Layer 5 of a small transformer language model trained on English Wikipedia (22 layers, counted from 0, width 96).
A neuron's activation on a vector x is ReLU(weights . x + bias), where the dot is the dot product.

Input weights of the MLP neurons that the questions are about. A number n stands for n times 0.015.
n9 (bias -0.165): -51 1 15 -17 -8 -29 26 0 33 -9 -55 -58 29 -3 -9 67 26 -7 28 -8 79 14 -13 -21 -10 -24 -28 -11 21 -3 6 -15 -11 -9 34 -9 -3 -75 14 -31 -11 40 28 -92 43 -5 12 35 3 48 -5 8 12 3 -47 -24 29 16 -9 -11 -1 1 -46 -38 -28 -8 -19 1 15 24 7 45 -29 -32 46 -21 30 9 38 11 -21 10 50 16 9 -23 21 -46 -28 -11 12 12 27 -12 -6 41
n26 (bias 0.027): 7 -1 36 26 -52 17 17 16 -1 2 15 54 10 18 -38 -4 -14 -25 -9 -19 -3 -10 -2 34 4 -6 -16 -26 -7 -9 19 4 -34 1 3 -4 -14 -48 24 28 12 -12 0 37 -5 -7 -9 5 1 32 -35 29 6 14 37 19 25 8 -1 -24 -19 -5 -21 11 12 12 39 8 19 31 8 -15 -4 -8 41 -6 19 -9 -11 1 -26 -15 -39 -7 11 -20 7 -19 -11 -29 1 -21 -11 -10 17 26
n32 (bias -0.016): 10 -34 -7 -23 21 -29 5 28 15 -15 -11 -28 52 6 25 -1 -7 -14 -1 -19 27 6 -25 2 -19 -11 24 38 29 21 -13 -21 -4 2 29 2 18 -10 17 10 -15 1 -17 2 -20 -4 17 -27 -8 2 8 10 34 -34 8 0 23 -1 9 19 -20 64 -18 -23 81 28 -25 31 15 -30 13 -30 -48 -24 37 -1 -23 -14 -4 25 23 -12 6 -36 13 -2 8 -27 -2 22 5 29 -1 -49 20 -27
n61 (bias -0.199): 21 -4 -36 48 35 -44 34 19 27 -34 20 17 -9 12 -6 -30 -42 56 9 59 14 45 39 -38 -19 9 18 22 20 -21 -28 -48 0 42 -18 3 -47 7 -3 -36 16 -1 18 25 6 4 7 -31 4 11 -51 -10 7 -4 -47 10 42 29 -6 35 53 -3 -13 21 3 17 -17 -13 4 -30 36 4 -29 -27 56 -45 6 5 3 -37 -9 -51 13 13 -18 -36 2 -3 -2 -35 9 31 -10 -2 4 -13
n65 (bias -0.238): -22 -24 4 11 23 56 2 -33 34 -26 22 -5 -19 21 -17 17 -57 7 -31 17 2 11 -17 23 -2 -19 2 23 12 -5 -53 34 -1 -49 18 21 10 23 27 48 -12 -12 12 -18 -10 3 -40 41 -25 4 -28 27 -1 38 -44 -16 -4 21 -36 18 -35 20 52 72 8 19 9 -22 -24 8 -3 -23 30 -18 24 -10 -76 -11 -6 27 20 38 19 -12 -5 45 -13 -63 2 2 -30 -14 1 15 23 -28
n67 (bias -0.222): 39 -26 -16 -41 13 24 20 -66 -2 8 41 7 -5 -22 -3 23 -43 0 -13 22 -22 16 -32 9 -10 -1 -2 36 -19 31 33 -12 47 7 -4 2 1 10 48 13 -20 5 -5 -36 4 -5 55 31 31 -22 -34 -40 -29 19 -1 37 3 -33 -43 2 -33 -26 15 -6 11 12 3 -37 -4 -4 57 -34 -5 20 14 -21 28 48 -42 -33 24 30 -29 -6 -41 27 -18 25 14 -23 -20 37 -20 6 -5 0
n68 (bias -0.206): -37 8 15 -13 -11 -30 7 6 12 -40 -11 -6 -11 -14 29 -24 -42 42 -3 17 11 -28 -16 2 50 -24 -11 24 -42 -18 26 7 16 11 -5 -29 -19 0 -17 1 -3 26 19 -9 -9 -37 -8 26 32 -60 28 23 -29 -10 85 -9 13 -82 9 -1 -4 38 21 6 -17 -1 -27 -12 -26 20 -58 26 1 -20 7 6 -30 -28 12 -5 -31 -36 -7 10 10 20 13 -10 10 12 19 5 0 -4 -7 36
n89 (bias -0.096): -49 2 28 8 -26 -22 10 5 -23 -29 -10 -3 11 10 -5 32 20 1 -21 2 14 32 -3 -19 46 21 -8 -52 26 35 -1 9 32 13 -21 -10 -34 11 7 -8 9 0 39 -18 -21 -41 -37 25 14 -20 8 -16 5 -14 -29 -29 12 38 24 -12 4 64 -22 11 9 -20 10 8 9 -33 20 12 16 -14 1 1 -13 -42 -2 31 -7 -1 -46 4 -28 30 -49 10 26 28 11 -4 -7 28 -11 3
n93 (bias -0.208): -13 -23 5 -11 -54 -1 -1 -55 -7 31 -12 -9 -15 10 15 -3 -1 -18 14 38 -21 -38 1 5 2 -22 14 0 46 -29 6 -22 32 45 -33 -32 11 6 22 0 -24 8 -18 -8 19 -16 22 45 39 -14 29 8 -1 -13 23 -49 -1 -9 29 -32 -24 19 -12 17 17 -7 -4 -4 -26 -8 63 16 -10 -30 27 7 1 42 27 -13 -27 6 12 8 -34 9 -4 4 21 -21 23 3 36 -55 -28 -19
n94 (bias -0.018): -19 27 55 2 38 -15 39 -13 -13 -29 -4 -35 -23 19 -26 -42 -35 9 -2 -3 26 2 -5 10 -15 -25 23 -6 18 -6 -17 31 10 19 -16 7 -35 -16 17 -17 -40 22 -16 15 6 -8 -35 -21 -8 -49 -33 -27 -10 18 -3 -35 -57 -6 71 27 -57 22 0 13 -31 4 -2 52 74 28 37 8 -4 20 9 10 -4 -11 -27 8 41 -41 -1 5 56 6 4 -44 -45 -46 44 5 -63 -2 31 30
n101 (bias -0.068): -22 46 15 37 23 -48 10 -12 7 32 10 -58 -21 21 22 -11 -29 -4 -17 -4 2 21 7 -36 -30 5 -37 -31 -19 6 -27 45 -26 9 -9 13 14 -32 -9 14 50 10 -28 10 14 2 43 9 -50 28 -2 -29 -5 -4 -2 -51 14 -24 6 -76 7 -8 2 -41 37 22 -19 -21 -17 -11 -2 12 16 -46 20 -35 36 -15 2 31 27 4 10 3 53 8 -18 1 26 23 -8 -29 9 -27 12 51
n111 (bias -0.005): -38 -3 15 -2 -24 -34 38 6 -54 -51 -6 26 -31 26 5 35 -6 -1 -33 -1 33 16 -4 3 -18 41 9 27 41 -6 15 -19 -4 -16 58 12 -27 -33 -4 -7 25 -25 42 7 -34 15 27 -36 29 -3 -1 -26 38 61 31 -54 15 -24 -5 -41 -22 -32 -32 2 0 4 -39 17 9 32 7 -37 -13 21 -31 -13 34 29 -29 22 -12 -19 -22 -8 -4 2 -14 25 15 -4 -16 -10 -14 35 18 1
n123 (bias -0.241): -9 -1 0 -6 1 -1 19 25 13 27 52 -11 -11 -21 16 -3 -12 33 -10 11 34 23 -21 -19 -16 46 -13 34 -31 19 -29 -14 -3 3 36 5 12 16 -6 -31 -24 -26 -3 10 -27 -13 -6 -13 -9 -15 24 10 -6 -5 -29 6 31 -7 -16 34 15 -2 -25 38 17 3 14 -41 -1 23 18 -26 20 -6 43 -8 -51 -8 -8 -51 -11 26 16 20 21 -27 13 -14 -10 -3 -24 -2 6 -27 -25 12
n127 (bias -0.218): 13 -6 29 15 9 -27 -32 74 -56 -15 -24 -28 -20 -11 37 8 13 22 -23 -40 -34 24 1 5 31 19 13 -40 9 -5 -10 14 15 26 29 -4 26 43 50 22 -3 -20 50 -2 51 43 69 -10 -3 -45 16 25 3 -37 20 -48 -12 18 59 -6 8 -7 -8 -9 -3 -25 59 -37 -28 -28 4 40 19 57 -14 -8 1 17 54 -51 -18 22 -14 -25 -8 -8 -30 -17 -35 34 -58 -27 -44 -11 -4 -3
n147 (bias 0.060): 8 3 -20 34 -15 -30 33 -17 0 -38 16 -27 40 -15 -38 53 -31 -13 0 -11 17 -6 7 25 23 -7 -23 -4 -19 -17 -44 6 4 -43 10 -7 10 -9 32 49 27 0 -7 -16 10 -17 -22 8 29 -7 42 35 7 -6 -21 -54 2 5 -22 13 -31 27 -6 -14 -4 -4 -28 16 5 28 -13 19 -1 -33 17 -24 -48 0 4 11 -13 18 -12 -10 -41 -3 23 -6 13 -17 29 -27 37 6 12 10
n148 (bias -0.105): 33 -50 -24 24 -11 -19 -10 16 19 55 2 45 18 0 -39 -45 2 -2 12 17 -43 -66 8 14 -11 23 32 28 19 -18 45 -29 29 26 40 -37 16 31 14 53 24 -2 -7 26 27 -9 32 -40 10 13 -15 -31 28 -7 10 10 -38 0 -45 -4 26 -24 23 15 -23 -11 -12 3 -43 -44 22 -12 30 -24 39 -15 31 -9 -10 -23 -2 5 41 -1 -10 23 35 -16 4 41 -36 -38 -22 -4 41 -6
n155 (bias -0.138): -6 -56 -2 13 -7 -1 16 20 1 17 -9 64 5 -10 19 -77 15 -26 -2 38 -10 -10 15 3 2 -11 28 -36 -24 -8 -8 -11 18 -1 25 9 -20 -57 -3 64 -11 -36 -30 13 -60 -56 15 12 -13 -5 34 33 1 4 14 -6 26 -49 1 14 -15 8 -14 -8 -39 -39 -12 7 -30 21 23 43 16 30 -17 -34 46 37 17 -5 47 14 -8 -6 -1 22 -6 38 6 17 -17 3 -56 11 14 30
n170 (bias -0.101): -2 -21 -13 32 -59 13 -16 -25 21 18 -25 -6 -24 -30 22 -11 -21 20 1 23 6 1 17 10 -25 6 -34 -3 -32 12 41 2 -14 2 -10 -26 21 28 21 -9 -7 3 1 -7 -12 11 -6 8 49 -3 -37 -34 3 20 20 -1 32 16 -15 -36 -18 28 2 -37 -33 -8 5 -3 -18 -27 -1 15 -19 -21 3 3 45 21 51 -14 39 12 -30 34 29 42 -8 20 1 32 -4 1 -23 -31 4 8
n182 (bias -0.044): 27 16 1 -8 -22 -15 -10 -9 9 -30 -12 -13 -15 -41 25 -38 -16 17 28 -4 -10 33 6 36 33 14 -41 36 -7 18 24 -5 65 29 30 -8 -26 29 -15 28 -5 -43 -30 -35 47 -6 14 6 -38 -10 30 26 7 11 43 -20 -41 13 -5 -33 -11 0 48 -7 41 -3 -2 -12 22 -7 -2 -1 -24 -1 29 57 6 9 -27 -16 44 -3 -51 -3 -8 15 13 16 1 -14 -36 -16 22 -54 6 -21
n200 (bias -0.184): -37 24 6 48 -12 -25 37 -46 13 -15 37 6 10 10 -68 35 -4 33 -20 -24 0 43 21 -1 -11 4 33 8 -4 -36 -22 -18 -6 -4 41 -34 -11 -23 24 26 -52 -7 33 6 -26 -17 13 -29 7 37 -14 9 -2 34 42 2 42 37 -14 1 -32 -9 -13 -8 -3 0 64 13 22 12 6 21 -16 -3 -43 -15 9 5 -1 33 27 -26 4 1 -31 -33 5 -25 8 -27 28 -22 20 -10 -11 4
n210 (bias -0.240): -8 -13 19 25 25 31 16 -20 9 1 -21 1 -30 0 20 -23 21 -1 20 15 14 -15 -27 -6 -7 -10 10 -1 -13 -19 4 31 27 -11 1 3 12 -21 20 33 -4 -4 62 -17 -32 10 7 41 16 -5 -14 17 38 16 -8 28 0 -4 -20 -21 -7 27 -7 -12 4 -16 10 -40 12 -6 -5 -27 -9 -33 13 -16 -11 38 1 47 -17 -7 -19 -2 -13 21 17 12 -37 -6 3 -13 27 10 -14 14
n239 (bias -0.111): -37 0 39 -61 11 2 22 -19 -29 21 14 -24 10 -13 54 47 -56 1 27 -15 -15 -2 4 10 -4 23 -33 -35 4 79 15 6 -16 -31 11 -31 -38 -2 59 -2 8 22 19 15 32 -57 -12 32 26 31 -9 -4 24 -56 16 -24 6 35 -25 -16 18 6 37 -20 20 -23 1 -10 -1 -22 -50 33 0 -9 20 -49 -21 5 -15 -12 -12 8 2 -1 -20 -29 -14 -13 15 -31 -7 27 10 1 -34 -15
n250 (bias -0.185): -5 -7 17 5 -21 -24 9 32 27 -2 15 -12 -20 -32 -8 10 -9 21 -25 -9 -9 9 12 9 3 -1 10 -2 -22 13 -17 8 -27 -38 -14 20 -2 -11 -17 -4 -48 23 3 31 -27 16 22 -2 -28 0 21 5 -7 33 -25 19 6 -43 3 -6 22 -22 -15 7 1 -10 -37 5 -6 5 9 -28 -4 -6 36 30 -34 14 27 18 15 12 -8 -26 10 16 -8 -20 25 2 22 9 -36 -15 -6 1
n261 (bias -0.169): 25 6 14 75 16 16 -12 -3 11 -42 32 -40 -19 9 41 19 -37 45 23 -9 15 -46 22 11 -28 -11 -29 -17 -46 25 53 14 -9 67 22 7 13 -6 15 18 -49 -73 33 -39 -5 -19 49 15 -27 32 9 9 -5 -53 -7 -22 16 -13 18 58 -33 23 4 -23 7 -46 -8 25 11 9 19 -24 -40 -13 -9 20 -12 15 -18 -35 3 51 9 -48 -19 30 -23 19 -14 12 -6 29 39 -14 -41 -5
n299 (bias -0.076): -12 -18 -20 18 -5 13 -11 -20 -24 -23 -27 8 -10 -30 -5 -16 7 13 22 14 18 45 48 3 19 -5 -18 42 27 -4 25 9 -17 11 4 -28 -15 11 9 15 -8 -49 -6 12 5 -9 13 -42 26 5 13 10 42 -6 -1 29 20 -34 38 -9 14 15 -25 -13 7 -1 17 5 -5 -5 2 -19 31 -10 -39 12 -29 -35 -17 11 7 25 -41 -21 29 3 3 -29 7 27 14 15 3 -17 -18 9
n308 (bias -0.051): -18 -10 19 -26 24 16 -7 -21 -1 -14 -24 -13 -13 -8 9 7 -34 -3 38 -42 -21 31 17 27 -15 73 -25 -25 -45 31 -3 39 -6 0 16 11 -11 42 41 -10 23 -1 11 24 8 -1 11 28 -7 15 -19 12 26 3 1 7 14 -30 29 -30 4 -29 -17 -21 -14 29 17 2 -23 -34 -32 17 29 8 -50 -48 -3 -26 0 -49 -15 -25 -1 5 -4 -4 -29 -1 13 -15 24 43 19 -3 21 17
n331 (bias -0.176): -52 -11 10 -27 -24 13 15 -5 11 -25 18 -2 0 2 -23 -32 31 18 -26 2 -18 43 41 34 -11 21 -25 24 0 53 -24 25 18 -19 43 -23 -10 8 27 10 -15 1 -39 8 -26 -15 2 -37 38 -26 9 25 10 -16 28 -37 22 -28 -23 16 9 -20 -22 -10 -21 -17 3 19 19 -57 -23 26 -2 -13 -7 -5 -36 1 -39 9 -23 -37 -60 33 -30 52 36 36 -32 1 76 -8 8 -51 70 10
n341 (bias -0.224): -27 36 -1 32 -1 -27 -7 -58 29 -5 -9 -25 29 -9 19 30 26 27 7 32 -18 0 -37 31 -4 37 -2 -14 9 10 -27 9 -18 37 18 0 -9 -1 33 -23 -18 -1 20 -26 45 -8 41 49 8 -2 -29 -13 64 -25 1 2 9 3 -6 -42 20 22 -7 -32 11 -18 3 -40 5 18 -42 -16 15 10 41 -21 -15 2 -20 -37 12 -22 22 3 -38 -11 0 -12 10 14 19 7 25 9 -16 -9
n383 (bias 0.015): -11 -30 -74 24 -11 -1 21 23 38 5 30 11 56 30 21 61 -14 -13 -26 -66 -12 6 -23 5 -24 16 28 -17 -37 66 -46 -26 -58 -39 45 -11 15 -15 34 5 20 -35 40 -19 49 18 72 34 -13 -46 -16 39 -7 -58 25 -16 -28 22 14 -16 16 15 47 -38 -22 42 -25 11 25 62 -5 5 -33 18 45 -14 25 -39 -18 -12 -1 -76 -12 20 0 5 -33 -29 1 -21 -2 -37 55 3 -13 -47

Each question shows a token from some text and the vector x that enters the MLP there. A number n stands for n times 0.049.

"el": 32 39 9 32 -28 -11 -27 -9 -2 -9 -49 7 -34 13 -7 25 -9 -12 9 29 1 6 -31 -7 -46 -17 10 1 4 19 13 -12 -39 -20 -24 28 4 11 -18 3 -2 -17 0 8 -19 -11 -42 -68 0 23 35 -4 -19 -25 -28 16 -11 -1 -16 17 14 -4 -6 -9 31 -3 33 -15 -30 19 12 31 -9 77 -33 30 -19 13 -14 20 -23 -22 16 15 -14 20 22 29 24 6 -8 13 21 21 19 14
The neuron with the highest activation: n111

".\n\n": 33 31 -7 23 -2 -5 -21 -8 -1 -8 -45 -5 -13 16 -2 34 5 2 -1 25 -16 7 -44 18 -29 5 -14 47 11 8 5 -2 -46 -26 -9 36 1 6 -22 -13 -22 -28 -39 8 -9 -16 -42 -32 29 18 43 -10 -42 -55 -13 11 -14 11 -3 0 14 9 1 -13 15 10 45 -17 -26 9 23 26 1 62 -12 11 -17 25 9 13 -13 -32 38 22 3 6 17 -4 8 -23 -7 -16 11 28 17 23
The most active neuron and its activation: n123, at about 1.9

"ver": 24 12 13 22 -17 -13 -32 -20 0 -7 -44 5 -20 5 -13 20 3 5 20 21 -4 -3 -36 -11 -39 -20 26 22 25 8 2 -3 -37 -45 -31 36 18 6 -11 -8 3 -11 17 24 -31 -10 -19 -22 13 3 25 -8 -23 -39 -16 48 -20 2 -31 17 14 -4 -11 -24 43 12 55 -20 -19 22 11 21 7 63 -28 40 -17 1 -31 33 -20 -18 9 22 -12 24 21 16 -1 -9 -19 10 26 6 10 13
The two highest activations, in order: n210, n299

" no": 31 51 2 15 -29 15 -18 -10 19 -12 -44 25 -7 29 14 -3 0 -10 31 -17 -20 0 -33 2 -35 17 -10 25 -4 17 15 -6 -37 -27 -23 33 -6 0 -17 -8 -10 -25 -23 10 8 -13 -4 -23 17 -2 44 -27 -24 -41 -25 18 -17 -17 -20 10 20 12 2 -20 4 1 55 -7 -1 23 3 31 -4 63 -3 -1 -10 -23 -15 30 -15 -22 9 0 -15 20 31 -8 18 -12 -13 -8 10 39 3 23
The neuron with the highest activation: n383

"ood": 31 34 12 37 -29 -7 -10 -16 6 -3 -47 12 -29 0 -12 32 -16 -4 22 17 -20 -11 -36 -1 -41 1 19 25 8 11 2 14 -52 -34 -51 26 -16 -1 -24 -3 7 -20 -39 15 -6 -16 -14 -47 14 28 36 -17 -14 -22 -18 10 -29 -16 -14 16 17 1 -13 2 26 18 45 6 -16 14 9 23 -21 71 -8 40 -13 0 -11 22 -29 -16 23 10 -9 28 3 18 17 6 -14 17 -3 22 6 30
The three highest activations, in order: n250, n299, n26

"P": 16 9 9 16 -13 -2 -33 -15 6 -11 -46 -1 -12 8 -22 18 13 0 11 33 -5 3 -45 10 -34 -10 -9 18 24 10 19 -10 -34 -24 -36 41 6 11 -37 -15 0 -17 -15 13 -10 -10 -15 -59 10 10 27 1 -10 -40 -24 41 -24 2 -17 19 18 12 8 -18 50 28 56 -33 17 12 4 30 -9 48 -5 12 -21 -1 7 42 -14 -45 21 21 -23 11 13 20 14 -2 -23 -7 0 -4 19 20
The neuron with the highest activation: n32

" years": 18 10 0 24 -2 -7 -22 -25 11 -17 -47 7 -26 21 1 23 3 14 17 26 -21 1 -55 -9 -37 -6 15 32 40 13 16 -4 -40 -25 -31 33 -7 -4 -20 -13 2 -13 -27 26 -3 -5 -26 -32 -1 50 46 -8 -35 -33 -25 29 -29 16 -40 11 11 13 12 -11 15 6 32 -20 -28 9 19 24 1 56 -15 21 -7 -8 6 20 -21 -10 13 3 -6 33 22 -4 -7 -14 -23 -9 6 21 19 29
The most active neuron and its activation: n65, at about 2.2

"-h": 23 50 -11 13 -25 -9 -26 -20 21 -6 -50 3 -25 22 9 11 3 0 17 26 -8 -8 -34 16 -34 -2 -3 8 -6 14 32 26 -13 -39 -40 34 9 11 -15 -2 2 -23 -19 2 -8 -6 -32 -17 14 20 49 -34 -28 -30 -18 26 -11 -32 0 21 21 -24 17 -26 4 11 58 -21 5 11 8 34 -13 61 -16 12 -9 5 -3 6 -33 -35 3 15 -14 11 32 -5 10 -5 -13 2 19 24 -3 20
The neuron with the highest activation: n308

"D": 22 20 4 24 -11 8 -13 -14 7 0 -50 -8 -16 23 -4 15 18 -10 4 36 -3 -3 -49 -2 -37 7 -3 18 16 8 16 -11 -40 -21 -59 32 -13 26 -31 -9 -9 -23 -12 7 -13 -19 -41 -33 5 37 19 -5 -10 -31 -23 23 -23 13 -11 34 6 4 -4 -24 41 23 44 -40 -18 14 4 33 -17 64 -2 5 -16 -14 20 33 -24 -43 20 18 -20 12 24 21 26 18 -9 -8 11 12 0 32
The three highest activations, in order: n61, n89, n341

"ry": 21 38 -3 30 -25 -8 -18 -4 -3 -11 -42 3 -37 13 1 20 -1 3 19 17 -10 0 -41 -5 -38 -13 11 15 34 2 10 -1 -33 -34 -21 35 -15 -3 -29 0 11 -5 -9 8 -8 -10 -11 -47 5 33 55 -23 -11 -47 -26 18 -20 -12 -26 20 -1 -17 -12 2 10 8 53 -28 -22 22 6 27 6 76 -16 32 -15 7 -3 20 -41 -16 16 7 -14 23 23 13 12 -4 -17 17 11 14 25 21
The two highest activations, in order: n111, n299

" po": 29 24 -10 22 -26 4 -35 -23 6 -17 -35 14 -11 11 21 24 -20 11 16 10 -16 0 -51 15 -28 -10 -6 40 20 14 8 11 -22 -36 -50 8 -13 -16 0 3 -3 -2 -34 15 16 -7 -14 -26 32 20 42 -37 -37 -43 -5 11 -20 -17 -20 -8 19 7 7 -4 29 15 39 -18 -9 24 25 47 -35 45 -17 9 -26 5 -6 19 -25 -20 18 11 -9 20 22 12 -13 -15 -11 -10 22 28 16 23
The two highest activations, in order: n93, n67

" Ed": 44 33 13 23 -21 -3 -26 -16 2 -12 -47 -8 -10 14 10 30 -5 18 1 22 5 6 -10 -15 -31 -19 10 19 -1 -1 11 -3 -38 -22 -46 32 -11 5 -12 6 1 -19 -17 35 -27 -9 -21 -80 16 23 22 -11 -24 -49 -27 14 -7 -20 -9 2 3 10 -3 -9 8 5 41 -2 -25 17 15 29 -16 67 -10 12 -25 28 15 23 -23 -22 28 12 -29 29 11 10 -2 19 -18 13 9 13 5 18
The three highest activations, in order: n261, n299, n61

"ment": 12 29 -5 25 -23 8 -16 -17 -7 -15 -51 12 -28 20 -5 17 -2 3 16 22 -5 11 -54 1 -41 -8 14 15 33 18 8 -6 -33 -15 -33 38 -17 9 -8 -15 0 -5 -19 25 -23 -11 -24 -49 7 38 38 4 -15 -33 -11 19 -23 -3 -27 25 12 -9 -5 1 39 -2 43 -22 -22 19 -4 31 -10 63 -24 26 -24 13 -13 29 -37 -12 16 3 -9 19 11 10 22 -18 -15 13 5 12 20 24
The two highest activations, in order: n111, n299

" rele": 44 31 0 2 -25 -1 -26 -25 3 -11 -41 3 -26 25 11 5 -27 11 11 21 -2 0 -47 15 -39 -7 13 13 -12 19 17 5 -20 -18 -11 28 -2 18 -1 -7 -4 -6 -20 44 -20 -11 -32 -26 25 18 30 -10 -21 -36 -28 28 -12 -11 -14 3 27 -8 4 -19 21 25 39 -20 -27 24 6 23 -6 41 -28 2 -22 25 0 15 -30 -13 36 6 -42 17 8 -4 15 -28 -15 8 28 41 2 28
The neuron with the highest activation: n308

" single": 47 43 -6 36 -41 2 -21 -26 0 -11 -39 -8 -20 14 10 19 19 -1 4 15 -15 -4 -43 21 -28 -16 -8 14 2 33 15 28 -37 -38 -43 21 0 19 -22 -16 -4 -21 -19 17 -5 -13 -20 -13 24 14 32 -16 -28 -30 -9 3 -5 3 -20 1 5 -2 1 -29 18 1 47 -22 -10 23 15 41 -7 44 -33 16 -21 31 -11 31 3 -17 13 13 -4 16 25 7 -6 -16 -21 -20 20 16 11 30
The most active neuron and its activation: n170, at about 2.7

" read": 37 35 -5 20 -32 6 -8 -10 9 -5 -47 -6 -16 12 24 26 -24 -5 25 -10 -20 8 -31 9 -28 -6 -11 23 7 5 0 8 -25 -35 -60 19 -22 4 -10 -6 -5 -10 -26 36 -25 -16 -15 -44 20 22 35 -27 -19 -37 -6 7 -3 -11 -4 4 20 21 5 1 19 -1 45 -8 -25 19 1 45 -20 48 -19 29 -24 11 -3 24 3 -30 32 2 -9 26 2 16 15 -18 -19 11 3 15 9 37
The three highest activations, in order: n239, n68, n170

"pe": 23 24 -6 13 -17 -6 -38 -11 12 -7 -45 7 -25 8 -5 21 -14 21 5 29 -6 21 -37 -8 -37 -19 31 12 17 16 26 18 -28 -22 -39 29 1 0 -22 -10 -3 -10 -8 5 0 -14 -24 -36 7 12 35 -21 -52 -42 -28 33 -20 -6 -31 24 24 -10 2 -20 43 7 42 -24 -13 28 6 33 -3 66 -10 11 -18 5 -10 18 -29 0 5 17 -10 15 13 21 22 -20 -18 15 19 4 17 10
The most active neuron and its activation: n67, at about 1.8

" art": 33 37 -6 26 -36 13 -32 -22 -15 -13 -41 5 -18 17 19 14 -13 -10 27 8 -14 2 -42 22 -37 -15 -19 20 -3 18 1 31 -11 -17 -60 23 -4 12 -9 -2 -6 -8 -21 28 4 -12 0 -39 36 35 43 -8 -23 -26 -16 18 -16 -1 -9 -4 12 -20 -2 -3 27 6 28 -23 -9 16 14 38 -25 50 -28 34 -27 26 -7 37 -8 -31 12 9 -17 19 4 -1 1 -12 -14 -15 19 -2 8 47
The three highest activations, in order: n182, n93, n299

"==\n": 31 34 -7 34 5 -3 -17 -9 3 -7 -44 -4 -6 15 3 40 4 3 -4 22 -13 7 -46 13 -27 -5 -12 56 20 10 7 5 -39 -31 -25 27 1 -3 -21 -14 -18 -32 -35 5 -12 -19 -35 -46 24 32 34 -15 -47 -44 -9 13 -18 8 -3 -1 10 12 1 -12 19 2 49 -23 -32 11 18 26 9 53 -8 14 -17 23 8 5 -30 -29 48 14 0 8 12 -2 0 -22 -4 -11 19 30 23 13
The most active neuron and its activation: n123, at about 1.5

" .": 28 56 -1 21 -2 -4 -14 -23 0 -23 -57 -14 -13 5 -11 20 14 19 18 6 -5 9 -32 -6 -28 20 -6 36 -4 -5 7 9 -36 -50 -30 28 6 7 -5 -9 -7 -35 -31 4 -21 -8 -21 -24 14 5 60 -15 -20 -37 -4 22 -18 5 6 -6 20 6 8 -9 17 8 30 -19 -33 19 12 35 -22 69 1 21 -8 3 6 14 0 -34 19 5 -13 4 4 7 3 -11 -7 2 2 38 18 22
The two highest activations, in order: n341, n299

" Child": 36 -3 1 23 -22 8 2 7 2 -2 -48 -4 -21 11 -8 22 9 26 21 4 -15 -8 -59 2 -27 -9 13 26 4 13 9 3 -35 -27 -64 14 -19 -2 -25 8 12 -16 -7 26 -21 -21 6 -53 26 23 34 -15 -24 -43 -24 31 -23 5 -26 -9 5 9 17 5 40 13 52 -14 -13 8 16 30 -40 73 6 34 -9 11 2 31 1 -42 12 5 -16 21 11 4 7 -11 -10 -6 5 -6 3 14
The most active neuron and its activation: n32, at about 1.6

" As": 40 31 21 1 -31 19 -17 3 -4 -10 -48 -22 -20 25 0 16 8 -25 14 17 -23 4 -36 -2 -35 -11 -14 36 5 9 12 -3 -32 -44 -39 35 -18 19 1 -7 8 -20 -9 9 -15 0 -11 -42 21 9 36 16 -44 -42 -16 30 -2 -7 -19 -4 17 -1 6 -33 7 16 44 -5 -28 19 33 33 9 47 -19 7 -12 -15 -8 25 2 -47 13 16 -9 16 10 13 -2 -19 -5 17 9 15 6 34
The two highest activations, in order: n308, n299

" te": 31 56 -3 23 -23 -3 -42 -6 7 -26 -45 13 -19 7 23 18 -15 2 31 0 -23 13 -41 11 -32 -7 -10 37 -8 10 6 23 -23 -34 -53 14 -4 -1 -15 2 0 -10 -15 18 23 -7 -21 -38 28 31 39 -37 -24 -28 -19 7 -13 -1 -8 9 26 -14 17 -19 3 10 49 -31 -24 23 9 28 -22 52 -12 16 -20 5 -9 20 -19 -14 28 6 -2 13 7 2 1 -17 -18 7 32 23 14 28
The neuron with the highest activation: n308

" publ": 38 15 -1 23 -35 -6 -16 -15 10 -6 -45 -12 -11 22 18 15 -24 7 18 15 -18 3 -51 12 -22 -31 11 37 -5 2 4 17 -16 -17 -40 16 -28 4 -26 -13 1 -2 -21 31 -11 -12 -4 -34 26 12 27 -20 -24 -45 -19 21 -18 3 4 -4 15 -3 5 -9 29 22 38 -20 -14 19 1 46 -39 44 -26 18 -30 27 11 31 -5 -16 22 24 -12 25 13 -11 0 -25 -14 7 20 9 10 37
The three highest activations, in order: n68, n93, n94

" awarded": 33 -6 -8 22 -54 3 -7 -9 3 2 -46 -5 -14 43 8 15 10 -12 29 4 -8 9 -24 -5 -33 -14 6 31 17 13 11 -5 -16 -21 -38 39 -16 13 -30 -11 14 -13 -35 42 -14 -18 -9 -38 -1 45 22 -25 -43 -45 -10 20 0 25 -9 17 13 3 -11 1 13 -11 46 -20 -17 11 13 41 -22 47 -26 8 -21 14 9 16 20 -21 19 19 -22 20 8 -20 3 -30 -11 -9 14 28 -4 32
The three highest activations, in order: n61, n200, n155

"199": 27 10 5 7 -17 -1 -35 -3 19 -17 -49 -3 -9 18 -6 44 3 3 24 18 -4 -2 -44 -6 -36 -7 -1 48 8 6 28 1 -41 -19 -32 17 -12 -22 -58 -27 12 -14 -8 13 10 0 -27 -33 13 19 33 -1 -13 -39 -30 5 -15 12 -21 18 10 -2 4 -26 23 6 43 -34 -18 23 16 35 -7 53 -26 20 -18 9 4 21 -15 -12 29 29 -6 20 21 -6 -1 -8 -13 1 -9 15 19 26
The most active neuron and its activation: n9, at about 4.1

" ed": 52 35 8 33 -42 -1 -12 -25 3 -10 -48 -2 -3 11 17 27 -11 12 8 5 -3 1 -42 11 -28 -14 -1 25 11 7 9 -2 -33 -21 -47 28 -11 -5 12 -18 -1 -8 -42 34 -24 -8 -13 -44 11 16 34 -26 -15 -55 -17 26 -7 -9 -7 8 10 17 -4 11 19 13 51 -11 -2 13 12 31 -38 34 -27 8 -22 27 -1 18 -2 -2 14 7 -27 29 10 1 0 3 -30 7 16 25 6 20
The neuron with the highest activation: n261

" ": 43 44 13 23 -22 0 -44 -41 4 -10 -49 9 -7 25 7 25 12 -4 19 7 -13 1 -31 11 -33 -8 -5 40 13 2 14 -6 -36 -28 -21 26 6 6 -15 -28 -7 -21 -24 14 -25 -17 -35 -35 19 15 38 9 -34 -27 -22 1 -1 -1 -7 16 32 -3 10 -23 15 10 41 -37 -5 21 13 31 -13 57 -8 29 -10 -3 -21 19 16 -43 29 18 -20 12 20 -3 9 -6 -3 -15 0 10 13 20
The neuron with the highest activation: n200